Layer 2 of a small transformer language model trained on English Wikipedia (11 layers, counted from 0, width 64).
A neuron adds its activation times its output weights to the MLP's output. To switch it off is to set its activation to zero at one token and run the rest of the model.

Output weights of the MLP neurons that the questions are about. A number n stands for (n - 500) times 0.0017.
n23: 371,442,402,586,573,481,500,545,483,478,442,464,345,796,312,519,437,618,303,444,516,593,511,545,462,358,642,639,337,456,386,366,403,427,477,473,370,327,458,601,429,403,390,531,405,409,475,530,268,574,457,723,705,559,502,600,546,469,463,537,660,459,486,502
n24: 651,410,560,668,607,367,508,485,610,625,416,551,663,420,723,389,482,545,678,394,386,698,713,533,486,411,661,402,554,555,404,582,442,406,492,493,367,429,402,392,523,380,549,449,437,341,484,855,359,404,360,451,450,557,381,520,417,533,495,627,409,696,207,477
n27: 504,316,460,687,507,798,870,534,728,568,487,559,573,508,562,529,675,448,533,341,598,644,453,499,556,401,401,520,654,406,406,525,512,611,543,521,359,674,503,424,652,540,617,462,456,335,342,701,424,469,399,547,478,586,500,472,436,479,570,385,520,455,521,497
n33: 563,486,429,330,510,414,440,532,352,469,513,535,554,457,662,310,551,371,548,522,489,420,547,458,583,511,584,543,775,546,524,567,672,469,416,516,150,592,450,544,630,420,549,477,340,450,706,685,555,438,582,632,343,404,528,470,537,443,491,498,457,366,477,713
n58: 526,587,527,476,747,399,667,141,467,622,661,425,514,223,350,348,500,391,482,418,487,581,654,681,648,530,544,623,943,529,434,573,526,238,347,448,436,401,657,463,438,604,564,453,379,505,600,487,624,310,302,403,509,716,417,383,457,604,555,379,330,591,542,456
n62: 445,625,403,390,411,494,556,319,274,486,522,233,533,315,508,840,513,451,337,604,466,496,357,535,384,598,454,672,576,563,511,316,667,397,602,370,661,426,448,592,516,619,426,386,361,443,477,330,651,456,641,498,433,622,685,338,435,721,601,411,483,706,365,307
n63: 519,585,486,475,461,497,453,526,558,472,661,638,384,37,599,511,521,623,485,550,481,568,506,284,443,560,503,398,507,605,584,554,408,452,349,432,374,517,373,627,446,550,771,376,554,410,281,446,535,351,454,591,499,631,559,315,545,553,467,333,556,487,289,360
n69: 506,613,493,522,392,529,573,234,572,754,403,619,433,689,593,380,515,386,583,462,478,448,517,494,397,424,351,517,415,545,563,618,451,570,459,496,433,498,599,486,570,327,579,653,747,305,341,759,415,495,456,623,457,395,561,607,566,473,528,439,362,653,502,228
n84: 439,533,352,349,511,292,454,454,638,412,467,541,479,598,673,472,600,424,706,510,484,462,436,712,314,646,559,544,852,390,563,537,477,595,339,371,490,444,294,443,638,386,401,464,598,359,465,393,468,387,579,386,440,488,584,523,396,519,465,718,347,535,589,447
n96: 412,314,587,427,511,405,497,540,276,527,476,431,477,872,430,422,478,399,672,779,594,405,508,428,142,700,586,540,475,568,415,583,677,554,434,346,459,600,661,508,455,454,541,435,410,556,610,511,643,576,401,281,413,719,622,392,587,623,415,359,610,348,668,585
n110: 488,354,645,410,488,500,540,569,437,582,372,391,559,645,663,270,486,449,493,402,557,518,494,534,429,648,680,627,793,450,616,473,778,612,433,452,489,481,558,477,481,569,518,657,504,402,474,431,599,550,396,331,682,423,372,626,351,414,638,580,316,352,769,388
n126: 267,470,286,542,597,599,471,590,855,702,502,660,680,591,321,571,221,366,241,613,307,441,537,443,476,528,561,595,441,637,610,442,511,436,341,543,563,385,471,318,459,343,653,636,592,527,345,628,350,473,524,461,577,685,648,585,643,590,567,639,548,561,661,572
n162: 425,448,648,340,416,700,646,539,323,266,560,590,657,404,634,459,510,597,590,547,420,556,557,630,621,645,601,755,439,612,648,344,591,601,653,474,621,363,622,527,672,450,347,577,493,560,470,430,543,512,371,666,507,687,452,736,538,487,612,632,470,615,538,556
n165: 504,466,468,761,575,293,642,464,356,313,515,299,557,585,698,504,569,519,460,422,545,343,490,408,252,485,458,568,761,425,502,402,657,576,478,632,588,668,348,423,481,728,379,437,566,408,582,369,617,573,432,434,371,360,595,426,532,536,602,384,404,465,546,417
n172: 580,492,506,426,465,489,716,611,294,566,503,593,608,629,475,397,474,516,756,467,446,520,680,410,426,439,711,352,734,391,484,385,654,539,512,660,661,585,584,489,425,515,450,612,391,848,507,599,578,635,467,450,462,535,436,609,329,316,597,563,422,509,786,580
n187: 468,667,428,484,617,525,405,634,498,625,455,425,402,276,602,663,345,412,512,513,457,324,576,612,283,393,553,473,552,475,531,564,402,412,359,395,580,434,311,241,589,528,415,541,581,529,718,599,597,528,358,513,384,504,424,382,352,593,432,560,398,460,322,610

Each question names a token from some text and the token that comes next. It shows the activations a of the neurons there, in the order above. A number n stands for (n - 500) times 0.017.

Then comes g, the gradient of the next token's log-probability with respect to the MLP's output, scaled to length 1. A neuron's effect is roughly proportional to its activation times (output weights . g). A number n stands for (n - 500) times 0.001.

" comedy", then " series"
a: 499,496,501,503,497,521,500,508,482,522,501,534,500,496,501,444
g: 515,254,447,594,659,559,608,441,695,470,630,675,537,573,462,538,590,468,576,485,314,597,552,495,466,714,671,453,452,431,391,594,630,434,586,779,572,341,657,551,233,621,518,423,433,591,515,401,318,621,729,337,676,446,519,672,397,590,427,249,400,576,296,574
Which neuron, switched off, lowers the next token's probability most? n187

"A", then "S"
a: 517,488,492,492,466,511,487,513,495,477,494,495,505,473,537,460
g: 528,534,620,389,203,365,476,254,582,618,641,716,388,727,337,473,432,735,671,322,393,493,646,433,454,507,553,336,660,420,570,387,600,616,418,512,648,594,554,387,384,369,575,453,329,453,471,347,619,463,669,547,552,371,485,719,422,373,568,306,380,460,620,579
Which neuron, switched off, lowers the next token's probability most? n172

" all", then " of"
a: 488,518,487,497,502,514,530,482,483,470,485,514,483,504,477,488
g: 640,600,527,567,300,569,341,405,641,415,332,609,528,340,507,528,527,389,637,510,396,440,608,571,576,255,648,422,513,461,401,632,327,772,444,524,612,540,499,374,406,552,449,719,579,482,518,882,441,286,538,577,570,421,259,439,345,340,630,634,371,599,603,448
Which two neurons, each switched off alone, lower its probability most, in order? n96, n24

"0", then "th"
a: 509,500,492,500,495,491,492,499,501,490,488,527,501,510,493,475
g: 573,496,447,360,543,710,592,484,434,412,427,621,441,384,493,742,334,497,372,528,307,468,668,525,597,295,517,535,547,499,396,497,390,529,322,595,354,587,144,735,404,366,552,447,505,511,495,460,505,578,498,764,344,624,554,294,544,684,608,752,599,658,576,644
Which two neurons, each switched off alone, lower its probability most, in order? n126, n110

" III", then " qualification"
a: 518,455,484,405,486,451,514,662,483,500,508,504,506,360,498,480
g: 321,501,409,590,340,506,572,437,516,587,410,620,429,453,485,625,548,378,568,589,220,357,388,419,535,551,670,651,465,309,503,454,653,501,226,683,587,380,362,534,640,436,442,481,472,544,383,203,575,665,802,447,615,569,477,714,634,512,398,233,611,514,442,411
Which two neurons, each switched off alone, lower its probability most, in order? n24, n33

"s", then "."
a: 626,544,491,487,494,138,377,500,506,529,510,519,494,256,448,511
g: 530,538,434,572,600,414,625,303,578,382,487,522,420,469,807,486,572,408,399,512,665,612,730,420,338,494,374,419,599,497,609,610,284,465,520,602,568,686,613,553,503,652,246,628,515,610,498,580,448,783,631,540,538,402,626,423,514,322,294,463,654,523,165,579
Which neuron, switched off, raises the next token's probability most? n165

"ig", then "ge"
a: 492,499,464,487,517,493,494,485,429,498,503,505,967,476,474,425
g: 356,812,755,452,274,451,634,501,580,469,545,417,742,624,430,602,508,816,450,526,275,519,374,377,617,427,509,622,480,637,614,622,503,662,526,451,619,504,459,410,607,493,417,467,436,538,530,500,321,682,415,658,477,403,461,356,661,413,676,557,628,494,488,780
Which neuron, switched off, lowers the next token's probability most? n162

" during", then " the"
a: 506,500,510,490,784,516,522,499,500,473,488,512,479,508,479,399
g: 527,558,525,689,417,437,781,654,365,479,471,427,370,501,565,382,643,328,389,424,647,269,448,388,577,397,530,593,386,365,570,596,564,284,244,647,558,446,446,275,537,524,827,526,492,662,418,553,659,296,535,636,444,555,658,555,574,383,460,523,380,476,379,296
Which neuron, switched off, lowers the next token's probability most? n58

" F", then "ight"
a: 481,484,500,492,517,500,476,497,410,495,502,507,501,487,491,481
g: 419,872,255,418,378,285,346,783,717,578,512,426,342,523,524,517,627,467,590,483,373,501,691,508,356,558,592,701,586,446,365,416,575,637,537,639,491,620,492,467,443,394,631,508,351,449,479,669,603,602,610,696,406,727,553,606,371,549,508,583,449,635,526,395
Which neuron, switched off, raises the next token's probability most? n84

"el", then "ig"
a: 500,573,497,505,497,495,501,499,500,596,452,617,477,498,487,572
g: 483,630,458,535,538,557,667,564,430,524,294,461,429,395,433,767,565,524,611,497,665,466,130,463,631,513,530,568,507,555,227,695,417,708,404,628,619,211,606,643,389,508,532,395,481,668,575,555,714,494,686,653,500,545,474,468,341,327,604,379,354,509,453,528
Which neuron, switched off, lowers the next token's probability most? n110

"ed", then " from"
a: 576,500,508,428,517,497,539,502,269,507,499,513,428,489,499,524
g: 579,476,328,397,360,431,548,431,582,463,412,380,372,383,410,464,775,305,539,391,551,387,301,353,446,405,622,649,333,422,408,309,414,508,497,397,607,604,557,629,626,166,742,480,660,463,368,379,541,437,630,563,678,451,393,340,374,675,545,641,605,673,580,475
Which neuron, switched off, raises the next token's probability most? n84

"chi", then "ev"
a: 496,500,469,500,499,499,483,434,495,501,493,515,504,509,421,505
g: 490,521,605,388,166,379,325,572,572,441,703,412,460,343,463,484,474,781,265,482,612,569,174,366,496,522,385,591,572,745,537,548,357,388,494,615,584,539,252,422,407,467,562,332,471,405,356,555,473,322,419,511,546,471,402,499,475,480,389,457,541,319,327,320
Which neuron, switched off, lowers the next token's probability most? n172

"ian", then " ranking"
a: 523,506,506,496,510,484,486,513,473,498,481,811,640,481,482,639
g: 597,322,576,549,476,274,564,507,400,316,281,599,592,578,365,460,706,387,660,571,417,419,363,339,459,435,374,688,432,475,471,721,725,510,560,336,445,570,577,610,342,481,395,587,424,456,349,557,511,561,775,500,581,418,211,655,546,521,347,240,606,559,570,439
Which neuron, switched off, raises the next token's probability most? n126

",", then " "
a: 504,431,504,500,494,500,481,504,544,531,504,503,500,496,489,518
g: 552,527,493,444,531,216,542,491,575,278,654,580,477,472,600,501,577,493,432,445,248,558,371,392,305,619,456,491,490,263,364,724,719,258,328,281,517,338,520,566,567,522,732,415,414,579,559,548,478,365,617,461,640,513,456,730,554,330,530,387,267,555,478,616
Which neuron, switched off, lowers the next token's probability most? n84

"s", then " only"
a: 506,507,490,503,519,436,393,520,505,387,498,500,494,435,400,500
g: 507,338,494,790,664,574,481,514,481,489,501,196,562,564,766,660,480,333,423,390,431,606,434,688,625,516,554,709,697,473,598,579,534,303,370,407,457,501,294,608,542,690,412,431,577,389,666,445,251,578,373,444,340,549,325,489,550,679,455,443,520,390,373,564
Which neuron, switched off, lowers the next token's probability most? n172

"ing", then ","
a: 610,498,503,473,493,498,493,509,484,489,497,547,490,492,516,516
g: 703,366,564,764,469,540,542,547,642,571,325,497,489,536,420,571,556,531,748,576,376,705,350,323,650,501,366,610,465,343,380,688,317,437,426,636,454,618,431,620,275,389,557,476,439,331,473,784,383,643,251,316,675,345,498,511,482,503,561,443,405,459,519,490
Which neuron, switched off, lowers the next token's probability most? n23

" and", then " Amy"
a: 504,470,659,366,500,520,532,486,634,528,485,500,499,490,510,481
g: 613,599,638,329,381,422,438,522,482,792,156,478,534,478,399,475,575,526,237,421,668,504,475,615,259,417,435,438,575,628,443,472,641,430,498,347,444,293,363,694,528,527,467,693,182,473,554,497,539,617,469,511,438,296,376,462,607,592,441,474,430,606,435,716
Which neuron, switched off, raises the next token's probability most? n27

" cast", then " do"
a: 506,524,503,493,497,521,499,469,510,702,470,504,500,498,480,390
g: 182,566,590,446,364,481,452,531,359,403,461,529,561,556,545,523,458,695,483,520,501,756,668,495,346,387,602,721,441,690,412,690,435,552,402,309,387,501,533,488,624,536,415,627,623,572,498,594,464,754,434,366,688,675,828,514,459,373,448,603,312,476,696,450
Which neuron, switched off, lowers the next token's probability most? n96

" Hockey", then " Federation"
a: 803,490,489,482,502,374,484,453,504,499,502,518,531,472,502,496
g: 459,410,679,262,457,632,361,449,470,270,541,462,478,518,458,371,679,572,595,540,738,437,601,468,411,368,601,684,548,650,492,561,387,610,470,544,415,285,655,481,666,506,635,784,488,537,534,541,379,419,450,237,474,420,474,334,673,346,229,433,393,687,640,567
Which neuron, switched off, lowers the next token's probability most? n62

"ers", then " were"
a: 506,498,474,500,505,535,517,498,494,514,514,509,484,506,352,517
g: 610,512,632,455,407,402,611,524,534,377,343,539,515,534,494,532,428,349,508,576,376,578,457,412,347,261,677,749,431,398,448,714,341,432,556,491,517,662,388,471,633,507,306,624,410,418,546,297,426,288,535,349,616,590,766,313,701,621,414,461,417,616,791,367
Which neuron, switched off, lowers the next token's probability most? n172

"ll", then "bridge"
a: 574,500,492,497,471,496,486,506,443,506,486,525,527,476,498,338
g: 332,843,281,400,499,487,348,474,610,429,534,482,588,453,511,607,374,523,349,401,314,599,529,731,553,451,471,696,499,491,303,683,494,482,500,530,578,528,276,315,435,468,423,577,314,513,409,414,335,536,726,674,521,450,511,791,665,380,590,578,531,337,506,665
Which neuron, switched off, lowers the next token's probability most? n23

" production", then " at"
a: 512,498,494,506,484,528,518,445,486,453,480,514,495,345,478,466
g: 506,425,662,295,229,340,503,575,647,567,431,488,421,644,467,658,451,679,393,402,518,561,406,516,557,630,391,503,410,275,318,389,593,435,573,559,203,388,417,504,507,421,400,371,342,567,381,643,496,435,162,443,528,352,298,474,507,726,543,672,602,664,527,480
Which neuron, switched off, lowers the next token's probability most? n165

"um", then "ley"
a: 497,501,470,482,612,509,491,501,497,506,511,473,499,496,372,520
g: 585,497,389,629,238,524,486,492,496,531,352,521,645,378,558,561,613,425,500,590,683,597,527,482,364,444,690,763,460,422,387,755,578,503,608,350,379,493,467,518,304,502,469,469,360,395,661,368,702,719,613,457,256,359,614,470,518,431,854,491,473,386,528,683
Which neuron, switched off, raises the next token's probability most? n58

" Arm", then "en"
a: 594,530,500,497,474,492,505,512,556,535,466,489,459,497,471,505
g: 380,701,513,552,303,470,259,421,424,734,395,585,583,550,397,660,368,577,410,457,621,440,357,535,411,152,316,485,593,667,475,538,439,559,460,635,538,472,503,377,430,377,640,497,585,597,460,549,434,716,584,716,667,294,312,655,519,490,595,638,343,448,312,597
Which neuron, switched off, lowers the next token's probability most? n23

" Wood", then "ham"
a: 869,504,488,495,499,456,500,519,437,522,500,521,432,483,472,457
g: 257,465,537,536,466,554,425,294,461,571,270,464,578,513,354,542,400,460,334,505,526,488,176,596,494,254,416,757,438,591,581,304,471,838,435,380,498,390,555,477,488,417,504,507,356,416,341,281,609,487,613,774,360,634,558,535,597,487,512,454,497,532,496,308
Which neuron, switched off, lowers the next token's probability most? n23

",", then " Group"
a: 478,520,487,500,491,500,480,495,578,526,506,525,488,526,504,520
g: 382,469,414,616,763,572,343,573,671,378,936,636,466,601,382,688,460,412,637,626,356,452,316,385,642,609,275,576,312,551,414,510,308,534,455,623,616,387,620,666,550,568,527,451,708,489,539,461,528,623,487,552,561,472,470,525,598,576,410,738,602,445,514,485
Which neuron, switched off, lowers the next token's probability most? n126

" an", then " accident"
a: 504,493,505,354,494,481,511,530,497,500,620,487,509,518,476,503
g: 511,735,420,587,369,329,414,413,507,718,301,325,488,453,591,427,719,388,458,527,525,728,476,315,402,590,465,520,496,349,365,447,634,551,373,172,382,558,655,438,375,529,517,455,579,502,387,460,659,635,519,377,808,497,525,489,424,752,489,594,444,641,554,685
Which neuron, switched off, lowers the next token's probability most? n110

"mal", then "gam"
a: 490,534,496,497,465,493,487,514,524,507,457,498,472,498,505,587
g: 496,693,388,442,593,725,626,603,757,491,565,365,566,517,431,647,501,245,604,464,138,441,497,217,454,460,576,617,636,502,392,596,601,520,309,465,610,504,558,657,399,610,345,628,642,500,546,400,550,701,608,577,575,516,689,557,554,358,458,714,526,537,656,464
Which neuron, switched off, lowers the next token's probability most? n187

"fe", then "its"
a: 522,491,498,502,618,504,518,491,503,491,592,528,489,529,484,513
g: 551,761,746,642,470,540,346,438,279,603,66,383,473,506,412,577,571,355,535,543,577,703,442,559,532,617,613,470,438,427,397,354,640,388,496,341,536,695,462,715,457,502,434,354,500,301,402,506,584,393,482,279,430,667,532,428,387,447,507,371,359,566,442,544
Which neuron, switched off, raises the next token's probability most? n126

"year", then " suspension"
a: 514,504,519,492,506,480,504,520,493,759,491,520,494,500,482,534
g: 503,666,384,500,523,503,428,566,403,385,409,404,443,476,520,558,504,399,310,577,434,661,157,374,303,581,610,538,385,257,445,727,628,444,244,412,527,554,695,282,302,605,359,457,446,490,448,356,405,491,526,591,628,488,507,720,485,620,613,386,714,630,538,323
Which neuron, switched off, lowers the next token's probability most? n96

"o", then "j"
a: 527,500,491,508,482,504,480,487,497,462,482,518,499,482,512,568
g: 420,800,420,438,578,635,358,438,388,356,334,606,577,349,628,474,355,508,409,494,448,421,391,645,733,335,657,585,345,387,615,532,693,570,423,555,420,378,491,525,399,499,533,374,301,353,183,401,670,656,507,355,537,532,304,449,578,346,433,503,409,480,286,386
Which neuron, switched off, lowers the next token's probability most? n96

" Mexico", then "),"
a: 631,479,498,485,509,497,489,493,485,528,512,524,540,491,500,495
g: 506,357,523,274,716,558,496,619,313,554,609,370,515,337,651,480,730,407,673,473,626,512,569,614,374,585,276,588,572,537,669,602,556,520,240,567,587,488,313,341,427,499,647,478,581,345,584,735,253,465,516,590,553,514,461,463,486,220,489,477,504,595,303,669
Which neuron, switched off, raises the next token's probability most? n23

" existence", then " in"
a: 517,494,483,501,470,515,505,496,486,501,516,519,481,408,508,477
g: 413,463,770,535,507,447,449,538,376,482,533,339,406,595,599,562,511,580,592,338,328,568,478,424,346,765,436,323,440,550,465,413,689,456,257,394,329,502,473,691,413,347,335,665,303,499,408,515,604,510,237,191,477,443,587,476,548,710,290,519,441,567,540,621
Which neuron, switched off, raises the next token's probability most? n165

" they", then " won"
a: 487,499,488,494,479,555,507,501,480,546,485,510,490,501,540,440
g: 557,417,467,528,318,400,468,552,490,407,543,488,439,310,690,410,680,470,407,395,571,418,400,577,530,544,714,467,646,376,505,716,629,542,415,605,227,627,425,675,451,438,643,505,227,458,511,467,505,464,638,478,665,648,403,515,495,664,473,412,431,428,599,980
Which neuron, switched off, raises the next token's probability most? n62

"ron", then ":"
a: 479,502,504,481,496,477,445,498,496,493,492,478,498,490,484,430
g: 616,378,814,698,529,475,612,680,523,367,586,747,541,666,356,401,506,503,499,509,601,469,810,664,432,372,774,464,388,455,505,337,574,343,536,325,525,538,630,466,313,321,477,694,582,716,669,541,541,525,530,486,566,430,394,510,484,517,415,279,499,559,541,609
Which neuron, switched off, raises the next token's probability most? n172

" out", then "let"
a: 502,498,507,490,656,519,460,513,504,489,488,496,481,430,484,432
g: 436,638,394,504,645,458,541,488,528,465,767,410,482,429,468,529,402,637,472,439,367,524,360,590,695,848,550,502,418,484,456,664,465,421,651,534,376,403,434,614,371,427,452,413,615,388,504,624,458,386,355,795,609,614,382,307,668,797,319,593,426,322,327,575
Which neuron, switched off, lowers the next token's probability most? n58

" neighbour", then " across"
a: 621,489,496,499,490,472,500,498,503,499,476,532,458,498,459,444
g: 777,411,549,432,491,427,477,466,499,379,430,501,547,699,448,668,515,515,294,563,559,486,787,470,496,526,708,529,255,321,466,436,304,421,414,391,439,583,585,563,560,487,600,755,567,682,480,644,471,365,401,602,389,346,133,617,420,271,404,522,604,525,545,569
Which neuron, switched off, raises the next token's probability most? n172

" such", then " as"
a: 497,529,510,490,483,532,500,387,488,493,500,548,488,512,471,446
g: 626,357,617,334,442,508,573,542,545,696,590,613,558,416,626,536,452,237,502,500,710,510,439,381,502,273,534,575,477,374,431,461,467,208,506,526,587,545,457,501,484,645,474,282,484,440,456,657,290,538,462,484,519,528,71,454,488,448,509,501,470,391,292,159
Which neuron, switched off, lowers the next token's probability most? n24

"World", then " Championships"
a: 504,495,507,494,489,510,511,329,488,612,489,505,471,487,501,594
g: 686,460,574,456,531,537,543,280,414,497,470,484,471,498,830,643,498,550,491,579,570,347,340,740,731,510,641,484,466,299,408,682,447,583,569,406,437,585,600,496,595,331,467,795,373,515,406,500,725,619,506,593,613,428,317,556,736,463,203,575,469,451,401,522
Which neuron, switched off, raises the next token's probability most? n69

" likely", then " especially"
a: 522,503,497,500,508,502,318,485,478,514,499,522,490,511,456,500
g: 560,559,633,556,655,629,607,717,575,546,464,418,601,601,509,434,421,638,628,382,584,508,389,579,871,272,618,349,662,623,435,626,615,503,573,507,308,167,368,506,613,660,484,549,421,492,468,579,319,497,488,606,510,357,409,511,548,517,631,403,698,554,547,222
Which neuron, switched off, lowers the next token's probability most? n63